Layer 2 of a small transformer language model trained on English Wikipedia (8 layers, counted from 0, width 128).
A neuron's activation on a vector x is GELU(weights . x + bias), where the dot is the dot product.

Input weights of the MLP neurons that the questions are about. A number n stands for (n - 500) times 0.0014.
n101 (bias -0.072): 555,338,471,446,469,28,397,654,319,591,393,663,512,375,277,385,337,558,521,603,458,596,372,607,596,181,382,393,186,620,495,610,414,291,294,478,370,670,404,546,693,409,552,524,571,640,405,612,501,662,713,377,347,472,651,560,536,461,525,518,525,622,305,518,519,475,512,566,502,560,526,409,508,578,249,484,545,435,483,395,637,618,458,730,526,373,659,628,515,571,479,713,572,534,430,439,634,590,393,681,421,555,565,459,511,519,404,420,673,414,447,635,557,225,333,354,800,601,278,405,644,524,430,537,544,409,746,725
n197 (bias -0.078): 634,600,469,649,488,518,400,610,505,516,660,373,519,566,599,672,762,494,235,636,547,200,409,491,758,681,642,384,544,466,465,394,412,442,512,584,387,515,547,253,438,551,242,438,473,614,768,419,559,431,540,430,560,539,638,604,414,393,321,492,436,694,558,614,581,452,538,617,591,578,589,228,634,486,534,273,431,602,658,336,406,158,523,656,515,494,458,670,457,411,384,563,356,458,754,561,299,441,563,404,535,487,574,365,386,400,659,541,422,644,512,644,478,400,592,638,425,313,488,422,531,189,613,441,446,519,515,333
n290 (bias -0.065): 494,557,611,632,521,443,441,464,437,556,570,665,558,754,739,457,347,520,434,470,486,380,437,589,445,614,609,389,424,712,398,615,351,436,500,514,601,517,680,497,469,521,389,611,375,600,748,287,492,409,366,482,686,351,527,504,568,612,480,473,332,550,433,518,282,558,407,565,462,333,414,634,326,418,674,549,559,653,356,558,516,537,466,287,426,708,483,362,697,488,393,341,482,437,561,492,576,553,497,521,457,589,462,266,504,527,500,243,450,546,607,360,442,574,581,625,680,454,475,554,478,517,473,525,488,351,594,612
n313 (bias -0.090): 550,370,612,509,684,449,495,546,630,517,455,621,547,680,497,451,402,495,390,571,249,344,456,567,466,513,601,379,773,376,594,681,579,548,178,503,432,754,306,598,628,643,501,413,390,635,343,440,578,476,502,614,608,440,476,660,354,675,380,379,828,492,529,625,759,547,483,591,541,278,463,660,407,495,453,535,375,610,510,418,540,263,534,456,479,174,530,778,653,322,572,569,477,354,527,531,521,615,386,586,545,492,607,552,505,395,542,485,503,421,580,247,677,411,483,439,621,487,324,405,540,343,586,369,427,404,563,570
n345 (bias -0.047): 612,674,607,542,499,424,559,571,462,543,467,425,518,600,444,598,533,537,377,532,397,647,551,493,375,478,652,421,301,441,543,449,568,564,515,539,597,598,430,480,427,643,549,432,499,508,629,565,729,561,684,616,754,317,495,547,607,619,625,577,559,342,753,486,351,402,204,510,530,441,284,395,516,333,529,553,278,405,383,328,557,576,456,600,456,488,607,380,480,402,271,704,503,607,514,374,312,352,329,510,503,632,371,619,459,353,552,460,482,524,518,606,425,551,264,465,638,688,620,445,326,449,546,584,588,432,528,447
n360 (bias -0.086): 415,425,618,495,489,485,511,499,541,407,510,845,448,370,709,526,552,916,548,386,541,616,560,452,410,341,603,417,428,358,471,459,866,723,160,393,554,575,465,506,412,503,626,442,687,359,391,431,402,461,664,711,410,81,722,507,571,466,456,407,559,503,384,477,435,577,448,664,519,678,635,473,446,427,524,496,529,630,381,469,277,418,589,513,206,649,287,194,595,253,340,506,545,390,463,579,468,469,587,512,571,386,649,521,610,400,291,487,537,508,512,351,509,443,649,574,542,588,658,348,510,626,566,316,469,556,492,607
n394 (bias -0.065): 421,507,610,471,450,479,388,536,506,577,606,518,612,561,425,407,741,583,663,541,629,289,337,433,594,324,437,409,509,457,739,761,506,528,321,485,386,400,499,530,641,564,280,616,569,488,426,676,597,644,411,407,614,420,412,479,455,425,551,415,548,736,466,521,484,458,394,335,353,424,528,762,519,732,411,545,551,405,464,473,602,526,322,335,326,695,607,527,604,420,681,486,559,595,398,600,658,512,486,331,217,540,358,750,561,603,643,478,557,481,370,448,245,454,561,608,441,574,333,499,653,471,487,417,694,520,652,439
n411 (bias -0.065): 482,792,492,492,442,637,444,510,511,636,400,538,445,607,479,559,581,379,337,519,643,320,578,483,690,522,450,468,264,409,550,341,399,372,416,339,533,289,471,461,487,629,366,419,484,475,504,534,502,404,447,546,769,467,356,442,469,416,609,190,384,452,522,647,291,584,635,636,639,478,658,407,388,514,539,590,616,610,542,529,384,644,434,415,445,549,503,575,683,702,583,489,510,490,684,319,598,245,523,562,321,479,613,580,475,672,543,615,591,326,531,671,410,458,342,616,633,332,295,397,660,709,693,581,515,448,349,477
n439 (bias -0.029): 493,586,507,674,741,336,543,565,518,554,469,653,511,548,404,501,709,580,539,406,497,838,605,578,737,426,320,515,550,518,453,521,364,495,359,441,410,298,577,726,575,501,484,295,443,598,460,482,558,535,402,672,672,504,503,645,319,615,400,501,444,600,380,460,505,438,535,348,671,584,419,355,701,646,511,445,417,659,467,628,537,455,511,471,459,637,552,457,546,497,577,451,429,517,446,677,547,305,228,378,403,578,575,497,565,337,358,414,367,306,611,477,309,368,573,560,525,295,367,672,440,343,671,396,476,493,450,657
n493 (bias -0.038): 637,796,706,292,486,690,320,618,499,523,294,468,289,288,691,656,218,392,541,460,358,481,497,494,477,683,660,386,252,398,581,461,625,580,435,352,607,305,370,547,287,497,381,467,651,663,396,427,471,306,637,594,489,404,365,751,417,649,417,690,466,447,674,291,778,663,404,541,567,490,536,520,564,423,437,623,418,507,637,504,630,520,438,522,694,606,537,498,454,665,389,551,548,541,562,384,511,491,493,501,513,534,574,548,746,375,596,329,602,515,508,624,512,524,382,610,542,465,393,350,500,439,509,525,482,563,554,416
n503 (bias -0.064): 581,660,523,408,462,577,532,577,358,765,270,664,259,667,548,432,395,413,687,592,583,509,488,460,515,722,373,504,477,507,442,449,604,445,497,562,550,663,518,342,612,606,532,656,510,362,365,503,480,400,370,508,619,410,509,558,552,630,478,500,349,620,473,520,600,669,339,538,381,532,464,489,453,439,450,630,443,589,506,433,459,536,390,438,478,456,472,644,306,509,610,582,461,397,452,402,348,378,503,570,568,420,670,532,488,596,463,476,467,446,419,499,476,821,584,419,409,267,289,699,541,373,440,663,422,686,321,598
n518 (bias -0.062): 444,762,734,447,474,622,614,409,387,596,611,241,522,447,592,462,469,778,384,494,517,558,301,464,371,575,475,522,619,591,439,544,690,411,541,368,236,506,606,414,826,415,270,446,463,603,395,430,727,617,581,414,625,277,533,480,419,534,590,420,631,450,557,275,393,467,496,482,569,736,448,628,600,481,404,267,589,608,365,521,544,433,559,509,342,343,529,552,515,391,563,418,320,384,617,835,598,390,228,556,538,537,667,282,526,435,337,372,500,727,498,429,484,273,395,455,612,636,638,639,552,483,423,370,463,568,657,581
n559 (bias -0.048): 527,474,540,432,514,569,357,506,465,552,574,660,535,603,553,592,306,562,261,488,517,740,497,356,444,610,274,333,539,541,642,879,520,325,494,333,365,705,619,525,446,344,426,453,652,562,613,507,432,506,467,531,525,337,713,483,498,671,375,599,541,422,631,491,419,645,556,670,522,512,367,507,727,506,404,222,513,642,711,462,327,466,586,588,402,388,530,584,521,582,291,422,405,511,511,306,634,454,339,493,486,190,418,461,764,449,387,457,382,389,474,575,628,548,427,319,628,482,399,398,460,643,417,504,574,607,527,646
n587 (bias -0.021): 530,565,448,633,567,438,445,280,538,567,722,506,361,411,555,690,256,389,598,480,473,330,588,477,512,492,165,569,347,271,299,520,358,569,547,600,330,522,504,498,440,559,472,485,557,423,548,559,390,657,431,578,521,542,562,261,560,576,387,580,546,522,305,485,426,591,335,246,543,491,338,645,539,546,540,726,658,324,337,693,557,471,442,423,633,694,448,496,606,476,638,748,535,295,396,566,586,723,509,317,423,508,614,494,474,429,647,400,406,478,368,497,516,632,478,621,642,480,603,688,381,484,518,358,716,436,626,532
n615 (bias -0.080): 478,601,636,616,445,442,374,351,393,516,390,387,441,419,688,537,694,468,413,425,520,348,690,20,465,529,515,555,344,505,514,425,471,561,559,380,600,511,695,526,524,452,591,407,701,497,484,495,410,591,532,537,529,705,425,351,401,661,589,459,531,593,572,386,641,615,453,638,672,773,367,528,403,513,481,438,544,522,509,555,445,521,509,512,414,516,565,575,508,430,573,500,522,617,544,517,598,321,456,744,307,378,490,455,478,556,253,473,466,644,772,542,539,453,333,581,546,423,493,299,518,597,447,474,303,335,591,603
n627 (bias -0.052): 706,643,436,352,530,557,500,613,363,643,370,586,426,464,514,614,622,309,513,477,653,492,377,470,520,492,333,540,425,407,388,390,447,510,466,539,369,557,568,741,560,313,437,523,480,481,530,486,395,366,580,481,571,495,520,253,396,517,454,590,330,585,500,320,569,267,602,519,653,358,330,500,424,485,517,661,612,404,737,438,426,478,612,404,794,442,478,604,620,388,486,590,766,591,646,489,439,561,443,522,416,475,587,720,367,651,354,434,674,484,564,501,295,661,287,620,352,484,443,363,544,570,252,506,471,684,683,391
n703 (bias -0.032): 492,316,656,302,708,481,608,552,527,387,565,405,408,592,465,402,568,587,432,429,657,359,561,298,510,663,544,319,562,487,460,699,407,514,303,491,426,312,394,546,508,483,406,631,579,447,480,482,466,554,404,567,519,489,587,616,732,503,305,479,543,496,480,634,363,534,490,463,520,386,385,550,653,553,577,461,412,356,490,601,630,547,542,343,426,400,532,492,485,580,675,492,468,661,769,294,501,428,443,548,542,556,494,541,586,602,489,515,525,465,535,489,501,432,683,547,573,302,340,376,508,319,436,546,422,528,462,468
n734 (bias -0.042): 502,445,576,252,397,399,429,356,476,628,635,457,428,434,565,441,606,539,612,429,547,534,494,522,733,615,388,560,378,645,238,554,466,553,567,581,637,580,537,424,705,734,592,401,469,430,361,495,341,487,472,337,579,699,433,429,522,726,491,549,395,441,498,690,500,506,394,317,608,504,381,437,370,672,507,553,420,341,505,451,511,355,584,657,415,494,640,543,506,746,470,630,384,493,356,734,402,530,521,815,171,521,465,384,285,615,485,670,631,295,657,524,601,476,575,448,485,432,421,511,537,379,509,430,586,628,338,140
n752 (bias -0.037): 626,365,557,402,584,299,409,425,552,482,438,612,480,544,648,658,306,516,485,404,603,386,590,562,393,408,758,554,414,535,299,739,600,476,390,588,701,687,520,446,730,413,551,605,427,164,592,350,278,395,384,439,719,693,461,438,468,821,581,284,389,526,562,436,462,652,423,487,563,600,393,637,234,583,853,448,511,427,818,326,467,533,701,466,162,192,658,419,382,658,518,663,369,514,581,386,640,666,632,644,408,335,425,433,448,524,388,503,352,561,579,222,396,529,705,648,403,511,374,231,509,581,459,407,313,409,445,746
n778 (bias -0.074): 739,727,317,452,515,275,477,489,573,407,266,603,612,424,644,504,453,547,488,455,684,252,605,317,578,448,458,397,534,468,532,356,474,711,301,372,609,652,480,471,495,259,386,570,414,398,356,422,486,638,577,497,508,463,458,483,343,409,231,500,625,605,660,612,709,617,569,426,432,471,560,581,210,494,594,509,372,550,470,533,664,499,424,396,428,670,663,379,615,426,478,570,683,454,670,448,347,570,653,328,386,278,404,462,753,686,511,101,561,532,545,409,534,695,497,519,492,549,538,716,487,560,462,528,639,476,516,470
n788 (bias -0.088): 326,568,560,302,382,475,570,676,549,574,444,533,407,480,743,592,444,470,430,709,367,635,340,473,531,478,499,459,600,510,623,796,570,693,383,397,647,535,302,699,352,535,567,502,382,517,547,218,576,347,584,419,558,708,360,495,363,337,548,561,531,619,354,419,498,589,702,719,511,350,499,463,495,415,496,665,395,664,613,268,567,511,548,389,337,516,515,616,425,542,340,337,476,584,407,667,654,666,469,363,337,456,528,469,557,450,476,422,540,458,588,540,516,397,646,509,447,347,666,541,596,489,662,573,347,427,358,565
n828 (bias -0.048): 459,443,510,561,356,462,560,291,619,413,575,369,535,475,554,418,607,600,437,329,538,504,409,488,490,544,228,495,358,521,460,668,333,506,287,562,432,440,484,600,778,432,567,455,652,337,508,694,667,454,253,455,642,693,573,527,369,310,560,522,467,336,678,353,449,307,278,462,437,471,337,463,568,492,709,316,310,673,571,449,367,736,476,437,646,568,636,653,479,483,324,561,577,603,520,486,542,554,559,614,451,547,591,506,522,577,588,512,485,461,384,417,320,460,467,693,605,512,517,713,672,701,221,419,512,579,505,548
n841 (bias -0.065): 536,322,530,479,469,495,625,503,395,509,363,386,595,586,569,582,324,520,419,589,398,339,512,621,384,491,614,514,254,591,407,486,235,555,432,481,425,583,310,595,361,562,519,608,472,417,312,446,588,389,693,500,458,460,560,470,891,426,605,473,658,428,563,503,630,608,428,484,512,469,698,379,372,481,578,614,235,416,374,548,370,562,303,552,531,447,509,754,431,516,484,436,597,723,445,292,525,725,521,615,739,453,688,489,594,285,519,573,280,477,480,612,428,598,792,420,530,492,523,388,577,519,818,443,579,387,644,433
n878 (bias -0.034): 443,462,533,619,454,456,593,555,656,613,541,264,596,761,582,702,487,473,483,641,551,461,158,582,550,633,523,456,476,635,355,578,526,499,638,453,649,427,452,445,468,555,573,400,619,471,461,347,387,660,312,384,494,590,522,535,496,499,491,326,559,511,323,608,261,411,425,365,491,495,414,578,655,457,570,398,502,477,558,531,484,486,483,433,514,486,616,561,350,544,486,355,520,556,672,552,512,465,567,460,588,424,481,559,652,389,495,385,693,474,442,424,294,515,538,492,730,374,460,486,476,428,621,427,536,632,491,452
n879 (bias -0.106): 494,497,521,220,466,287,467,476,480,414,484,651,367,561,505,676,403,542,525,468,489,553,711,523,589,661,522,572,604,561,583,553,600,425,426,489,524,347,388,367,485,256,580,819,708,603,468,418,603,627,701,459,448,456,932,444,321,524,475,383,436,387,527,443,549,51,573,393,479,713,553,522,480,695,488,616,494,800,428,355,697,466,623,480,491,273,562,449,633,490,299,497,468,764,493,574,411,438,522,409,395,510,523,432,349,445,589,712,549,358,485,284,434,391,687,413,678,597,435,519,363,401,584,533,448,497,356,420
n941 (bias -0.061): 322,274,642,533,610,514,462,521,680,522,217,607,429,481,485,512,553,712,505,271,536,445,514,600,523,325,644,446,356,438,448,485,486,503,381,361,267,446,706,462,550,503,553,457,336,578,522,396,270,406,665,499,555,736,503,479,360,589,535,555,651,330,522,576,643,385,606,510,473,723,612,616,492,489,456,185,453,549,411,247,695,457,751,578,436,565,494,485,495,737,388,525,568,775,383,553,523,569,594,520,439,542,675,565,576,476,517,337,573,285,424,482,490,513,482,366,587,558,508,483,384,469,540,452,397,511,619,538
n964 (bias -0.023): 550,624,548,409,477,746,390,358,512,800,486,506,500,663,530,393,527,442,419,540,488,586,591,532,523,460,584,592,400,401,482,628,522,533,454,395,480,648,353,642,649,570,518,590,628,518,472,324,651,546,634,459,550,366,658,506,586,370,363,448,415,626,581,796,317,310,247,386,534,432,534,421,453,528,607,701,508,374,519,455,430,608,625,641,411,411,667,517,335,486,482,356,501,478,584,486,409,307,349,456,463,672,536,541,447,599,236,439,367,454,428,514,599,580,303,601,254,535,433,547,569,394,578,518,479,626,352,596
n997 (bias -0.086): 367,688,551,519,379,652,538,537,514,486,312,306,381,420,656,450,249,697,502,367,419,431,624,629,532,218,481,489,284,390,612,565,513,330,554,420,688,572,621,632,396,483,540,574,801,619,372,231,498,482,327,679,432,344,549,599,634,610,649,649,438,328,494,310,433,370,511,528,403,298,399,501,628,514,529,574,531,555,487,457,456,606,670,483,531,586,610,581,515,412,607,596,335,442,408,589,537,582,473,658,406,716,591,442,621,356,383,485,780,376,657,419,200,385,672,560,722,520,487,264,527,467,395,532,605,488,498,407
n1012 (bias -0.088): 432,624,536,459,307,549,400,458,661,415,436,604,264,292,871,665,400,612,257,727,442,663,665,363,335,470,810,405,772,645,405,587,498,217,562,709,437,656,379,504,385,522,396,517,221,357,579,432,546,287,429,607,579,253,589,296,772,349,420,698,505,568,699,386,670,559,463,513,573,358,603,562,626,540,662,411,679,699,531,390,487,486,285,698,179,356,424,650,666,523,433,238,379,492,614,538,471,360,488,363,560,407,649,671,772,341,225,576,505,508,366,393,452,409,501,463,740,463,332,488,390,550,525,200,683,374,594,558

Each question shows a token from some text and the vector x that enters the MLP there. A number n stands for (n - 500) times 0.013.

"resh": 386,458,407,545,438,381,458,492,753,267,572,515,514,652,364,364,576,533,825,530,571,611,308,527,500,399,419,433,442,466,540,556,532,482,643,367,547,492,619,580,417,473,515,505,579,495,424,419,595,434,527,566,488,581,367,370,545,549,484,383,604,479,564,592,603,407,576,620,602,490,521,494,610,519,450,578,548,456,578,656,536,716,582,553,477,363,472,361,475,442,722,460,531,431,407,378,525,375,590,566,600,452,477,375,444,519,473,449,457,492,417,648,643,649,426,382,579,446,407,408,373,424,497,467,328,516,568,427
The most active neuron and its activation: n101, at about 1.4

"su": 403,379,448,509,401,583,476,418,641,316,678,528,516,642,491,387,568,506,838,487,449,586,396,488,628,460,433,538,481,446,530,531,464,507,752,284,559,513,506,622,435,417,489,509,462,480,457,438,560,372,569,545,546,753,511,435,548,531,472,429,508,437,637,538,560,458,547,445,601,426,385,415,551,491,672,561,444,477,666,587,504,741,558,473,517,479,440,369,457,319,646,470,495,362,440,356,392,444,534,598,658,474,583,325,434,486,493,483,405,650,446,518,600,559,390,441,574,552,423,508,419,309,423,601,392,577,598,304
Which two neurons fire most, strongest first? n964, n828

"challeng": 472,472,420,501,476,486,455,451,726,297,646,616,519,711,409,436,550,536,750,490,493,547,368,380,532,387,385,493,427,548,620,614,532,419,693,390,465,480,620,592,471,550,590,569,438,441,417,534,539,451,546,655,601,556,453,389,477,628,429,396,499,520,602,558,610,485,682,530,659,467,475,440,516,534,509,621,363,511,566,686,490,722,615,470,410,468,340,409,464,396,680,477,445,475,454,293,523,339,586,454,580,505,513,348,352,449,470,454,397,568,400,598,508,510,416,444,525,485,417,509,407,352,444,449,421,606,561,343
Which two neurons fire most, strongest first? n439, n703

"an": 369,412,454,528,347,485,517,533,612,183,731,564,516,640,463,410,603,532,786,511,531,598,317,594,498,471,444,475,506,535,470,540,470,502,636,357,444,438,627,531,371,447,609,493,584,473,376,449,669,399,569,598,503,590,354,474,571,604,482,369,631,503,606,515,628,428,601,515,617,503,461,484,616,424,547,550,447,522,540,471,478,675,640,597,426,491,347,397,394,460,659,507,469,385,514,328,488,368,557,499,624,587,479,391,473,557,492,490,469,540,392,541,573,544,442,524,629,513,345,504,392,341,465,505,330,467,581,437
The most active neuron and its activation: n703, at about 1.7

"| ": 419,509,320,521,378,540,411,419,661,334,682,625,469,650,561,413,597,546,665,478,534,636,330,455,418,476,480,550,487,641,506,591,406,505,642,405,533,578,680,546,401,412,589,378,408,488,387,427,590,363,563,551,427,615,431,428,553,454,473,420,594,499,598,496,579,514,511,433,603,451,599,616,518,524,610,573,496,453,583,482,511,694,529,488,450,435,424,448,661,447,659,457,448,432,609,322,446,514,526,516,615,478,487,208,460,423,572,450,498,524,339,646,578,440,371,346,554,537,467,532,417,362,454,386,478,496,647,420
The neuron with the highest activation: n1012

"the ": 373,458,393,455,330,508,360,497,567,284,618,645,537,665,431,455,495,498,866,561,462,628,345,503,513,506,487,443,477,552,419,502,455,520,663,364,503,551,642,552,393,516,573,460,497,523,455,390,636,427,679,534,460,620,336,482,523,606,475,328,572,545,589,482,573,543,531,534,584,521,495,392,540,573,535,659,436,597,536,556,499,682,583,432,494,424,365,461,615,507,640,541,456,391,456,366,558,531,592,508,588,556,527,305,513,437,543,426,392,567,319,656,504,455,321,443,533,453,469,421,438,363,448,493,402,551,574,444
The most active neuron and its activation: n493, at about 1.1

"in ": 434,486,392,423,380,470,440,389,591,324,670,595,460,629,489,527,597,606,815,500,488,639,355,503,454,353,450,455,397,435,430,588,503,534,587,384,570,489,637,587,426,515,565,530,508,549,400,459,675,402,616,482,544,709,357,441,481,495,487,368,620,501,547,567,543,563,495,547,615,497,465,411,549,519,559,592,483,452,640,508,540,723,588,485,438,518,322,401,473,348,655,526,476,320,520,413,460,382,529,527,556,528,494,333,414,423,598,383,493,498,279,597,598,556,414,423,521,443,504,501,430,385,488,574,425,521,717,454
The neuron with the highest activation: n587

".": 375,516,378,480,404,453,446,397,637,238,684,587,561,662,530,509,526,510,674,622,514,640,370,431,426,417,451,530,331,520,633,592,432,430,594,342,620,536,628,726,357,463,553,477,486,501,434,353,661,504,663,568,478,660,375,448,631,532,407,342,612,498,623,515,530,419,549,553,520,404,456,542,603,489,503,561,522,620,582,541,449,680,552,498,449,503,502,447,514,416,568,450,559,430,540,267,537,456,588,604,643,520,431,365,404,398,549,442,462,534,344,564,460,454,319,537,517,617,441,506,390,408,477,491,391,462,603,398
The most active neuron and its activation: n345, at about 2.2

"tic": 344,417,378,506,413,519,419,463,621,256,708,491,577,649,473,481,580,557,778,445,422,631,389,499,552,395,476,459,427,552,589,607,413,454,616,397,510,457,604,525,353,521,589,489,471,443,358,454,597,489,678,559,506,675,460,467,488,608,474,421,470,536,547,487,619,487,680,613,666,439,386,482,564,496,523,609,445,432,477,541,391,724,604,555,549,503,438,419,481,331,723,438,537,425,524,288,381,355,542,579,562,511,488,388,450,522,496,490,346,562,410,530,498,571,423,477,633,531,379,498,504,395,451,518,323,549,597,385
The three highest activations, in order: n615, n703, n439

"re": 413,455,438,524,415,512,454,392,637,219,582,545,547,715,445,457,602,513,806,551,477,581,316,435,447,328,458,471,440,558,543,525,487,559,674,370,538,542,568,549,338,537,522,499,503,460,400,404,618,447,620,516,484,621,417,453,523,509,434,400,646,493,536,538,655,418,587,625,622,487,432,480,572,578,521,487,551,541,624,546,410,678,686,514,529,506,357,357,542,446,710,492,539,533,413,346,514,284,485,533,617,583,470,403,384,447,516,527,456,466,382,571,651,644,360,486,456,420,404,495,398,384,547,503,364,557,590,378
The neuron with the highest activation: n615

"O": 470,533,338,548,409,572,419,460,768,255,646,559,562,642,486,409,493,446,931,473,573,638,345,374,559,450,497,502,607,562,526,529,529,569,616,367,514,530,547,622,418,581,575,496,448,456,422,454,658,456,622,564,447,752,344,441,453,419,586,451,551,383,612,517,478,446,473,559,554,405,488,473,522,482,489,501,574,548,574,500,387,659,639,503,441,488,353,347,451,469,633,476,486,405,549,390,551,475,581,569,615,491,540,370,528,481,557,424,438,482,367,514,580,455,437,469,582,472,460,418,414,290,412,527,360,507,646,332
The most active neuron and its activation: n878, at about 0.78

"An": 500,487,380,436,390,543,482,489,678,306,717,577,473,501,579,334,587,534,803,535,621,627,351,452,490,461,391,553,518,577,464,600,478,552,643,362,520,444,536,510,426,508,715,441,469,483,375,428,661,501,570,497,445,667,299,449,466,483,668,364,601,405,615,473,635,443,499,494,621,431,472,488,518,428,570,527,424,473,720,495,504,670,578,491,555,516,347,408,444,474,653,543,456,325,555,349,431,549,529,514,647,484,574,310,427,550,527,485,477,579,448,498,524,519,361,415,607,523,409,463,480,280,387,463,399,510,653,432
The most active neuron and its activation: n828, at about 2.3

"List": 512,487,386,462,373,589,364,390,694,382,715,520,486,658,501,391,473,405,787,537,468,582,391,514,440,449,570,531,430,542,647,553,433,590,699,444,498,567,646,741,355,571,486,438,392,495,390,381,578,326,585,600,431,588,494,417,379,497,539,436,417,412,607,561,553,476,504,423,526,514,482,581,535,491,645,533,472,611,577,629,438,681,502,438,423,506,443,403,429,254,694,501,451,309,496,421,533,411,697,615,652,477,568,420,371,537,512,455,497,561,406,499,451,497,328,454,568,424,404,490,510,338,427,500,506,543,526,478
The most active neuron and its activation: n964, at about 1.6

"ont": 352,429,445,479,452,523,541,492,631,271,693,504,494,611,469,360,562,529,829,543,477,588,338,427,459,408,465,495,508,508,468,527,473,560,822,397,526,472,613,590,398,491,561,470,401,520,389,468,553,349,633,580,528,837,372,431,450,606,509,428,485,448,630,458,560,504,537,488,635,459,427,510,514,496,624,631,460,512,587,413,457,684,581,467,462,473,431,455,416,404,702,586,414,285,561,257,475,341,547,608,544,560,555,442,517,532,460,417,447,564,442,476,639,536,402,368,572,497,456,464,449,393,481,549,355,572,579,438
The neuron with the highest activation: n615

"Dev": 539,545,397,469,404,604,493,384,745,365,683,535,502,591,518,340,645,546,925,481,529,616,342,458,617,474,518,436,476,596,587,572,394,524,680,390,587,473,507,555,446,569,581,514,426,575,403,411,528,457,478,582,429,668,423,269,509,497,526,389,547,401,654,518,571,421,574,453,547,461,479,517,545,562,542,479,482,508,599,590,532,677,521,414,524,454,418,325,443,326,608,474,463,364,526,375,411,505,602,518,661,469,558,288,515,526,537,477,412,462,482,527,454,596,317,455,577,514,487,473,400,343,406,557,398,493,652,369
The three highest activations, in order: n878, n828, n734

"). ": 403,516,382,559,406,485,405,432,643,332,660,552,538,619,618,338,490,571,743,555,459,597,385,480,479,458,427,561,409,565,616,624,464,522,571,351,590,557,651,503,429,517,601,452,515,483,370,263,620,386,609,601,544,712,406,457,531,512,444,361,519,459,658,515,553,409,526,390,526,413,467,477,525,520,617,644,518,551,681,510,523,661,563,490,459,476,426,454,515,399,727,524,390,295,519,361,523,494,580,560,551,493,509,339,313,498,576,355,460,565,325,557,465,495,371,408,567,550,421,432,467,421,484,445,469,554,666,382
The three highest activations, in order: n997, n752, n290

"joined ": 433,465,509,451,388,615,379,413,605,334,687,531,606,672,401,532,550,582,761,563,453,570,379,548,463,403,415,488,422,523,529,546,424,593,545,415,567,552,579,655,352,507,570,562,536,472,379,381,463,317,557,666,452,731,409,350,518,616,501,389,582,461,558,486,584,415,616,443,579,444,426,391,528,504,586,693,436,415,663,486,437,689,516,375,483,529,360,472,514,390,640,557,498,401,491,334,516,537,529,570,600,526,491,346,476,362,501,412,390,654,378,573,529,483,402,392,559,476,465,506,410,293,579,494,442,593,688,499
The most active neuron and its activation: n841, at about 3.7

"v": 418,443,450,315,411,577,491,426,555,367,742,578,474,592,454,458,557,585,852,544,516,515,357,516,362,533,527,496,450,582,561,540,444,435,671,415,609,568,519,704,368,504,561,498,443,481,335,421,630,402,625,608,437,714,485,507,529,505,420,379,524,559,622,487,598,479,525,368,471,432,380,508,601,497,547,559,534,591,567,533,498,661,502,491,501,510,431,358,277,365,685,506,431,367,497,351,397,441,595,537,691,548,541,376,444,502,513,513,404,565,531,585,482,517,395,324,476,554,375,526,342,310,472,544,397,610,634,505
The neuron with the highest activation: n503

"th": 471,474,329,548,335,548,493,410,600,267,638,554,465,611,511,411,587,550,841,622,490,548,335,471,407,466,448,508,447,518,536,555,455,496,797,382,599,516,527,603,414,424,577,518,419,506,391,478,543,373,574,548,471,677,448,394,380,626,501,323,597,451,591,608,616,439,529,485,524,388,457,488,618,506,536,571,487,545,526,502,520,712,535,426,479,474,440,382,348,367,670,494,405,393,605,367,501,292,591,534,663,539,523,363,449,506,496,476,436,503,446,596,531,532,375,458,562,607,351,519,381,455,514,650,413,549,691,466
The neuron with the highest activation: n878

"build ": 445,537,446,383,447,550,345,478,696,323,624,584,545,713,488,547,563,558,731,501,472,580,313,439,531,482,488,441,388,574,489,546,386,516,466,391,498,519,600,504,329,586,566,513,572,449,402,462,571,443,505,629,498,618,403,371,593,670,533,323,464,566,559,510,580,452,574,633,644,478,560,411,605,565,518,522,483,454,636,506,469,675,629,482,461,448,351,369,527,349,638,464,572,438,498,388,533,515,597,503,584,471,520,248,343,496,545,463,409,513,258,582,530,466,403,491,605,445,444,572,373,381,540,557,447,560,593,432
The neuron with the highest activation: n411

"Pin": 429,490,474,412,373,658,480,411,624,259,733,565,518,639,548,410,614,543,879,474,521,551,424,525,419,459,515,475,510,470,524,510,490,574,638,408,406,471,615,587,372,555,523,509,459,388,331,381,581,382,461,571,436,711,342,367,512,561,595,448,539,451,635,482,543,472,673,530,695,429,496,406,580,427,509,493,455,506,463,518,497,713,531,478,421,459,439,443,426,382,661,561,484,369,461,443,430,414,585,549,629,514,506,342,469,555,579,441,455,646,455,460,512,546,345,446,667,538,496,549,373,307,532,509,385,497,588,423
The neuron with the highest activation: n518

"miss": 431,365,472,517,439,499,422,356,657,326,668,562,429,691,354,502,562,486,733,527,480,615,411,489,494,423,383,476,402,498,622,514,468,477,706,345,509,523,581,593,439,495,472,543,464,539,414,522,561,483,651,635,520,742,436,447,531,625,488,412,621,434,595,615,613,397,614,483,610,431,390,469,549,487,462,562,446,588,623,542,456,801,478,388,520,450,368,354,431,371,649,533,449,349,522,295,402,440,612,512,547,448,506,383,423,386,478,460,452,563,517,562,480,539,396,394,609,512,427,544,368,374,478,544,451,635,625,400
The neuron with the highest activation: n345

"7": 415,447,361,423,330,489,321,476,606,318,681,522,440,600,439,425,522,429,727,505,369,601,384,433,351,434,518,458,557,498,669,602,568,554,665,372,598,534,688,517,420,549,511,383,458,481,394,428,644,429,630,621,364,687,418,487,533,513,438,423,529,453,605,460,620,498,559,589,530,607,528,530,607,462,501,504,430,456,644,571,530,661,648,473,478,569,356,534,462,441,640,464,436,460,490,319,472,437,706,586,587,466,517,385,431,387,552,418,356,555,511,613,582,512,293,412,470,497,428,503,376,383,509,498,456,585,716,348
The most active neuron and its activation: n493, at about 2.5

"to ": 357,396,419,436,469,562,317,504,587,251,683,591,549,644,529,452,562,616,748,524,429,509,371,467,396,474,478,469,434,502,486,536,454,535,513,340,513,523,609,587,344,496,533,565,478,520,441,435,617,409,622,578,557,687,391,386,447,541,454,364,683,499,541,552,538,488,487,395,603,417,450,444,582,569,620,601,544,542,740,523,497,671,578,505,425,433,410,432,545,293,655,556,536,424,458,383,488,460,578,630,596,555,513,339,485,409,630,469,442,578,297,581,596,514,360,398,500,410,402,465,409,357,481,565,431,597,653,419
The neuron with the highest activation: n313

"four ": 423,580,320,480,370,475,395,471,540,245,666,590,565,571,398,407,472,622,859,546,548,610,330,589,466,511,505,410,546,419,479,611,479,519,601,435,537,546,598,568,362,478,492,499,501,470,370,362,575,358,614,628,461,633,402,410,451,686,436,342,523,447,604,546,513,371,524,574,612,535,570,461,575,595,460,645,476,468,556,557,505,670,589,474,485,515,300,464,515,445,630,480,567,456,455,406,582,489,660,549,568,469,559,339,442,444,529,456,466,587,282,568,536,565,453,355,486,472,550,441,356,403,411,469,400,601,623,431
The most active neuron and its activation: n360, at about 1.3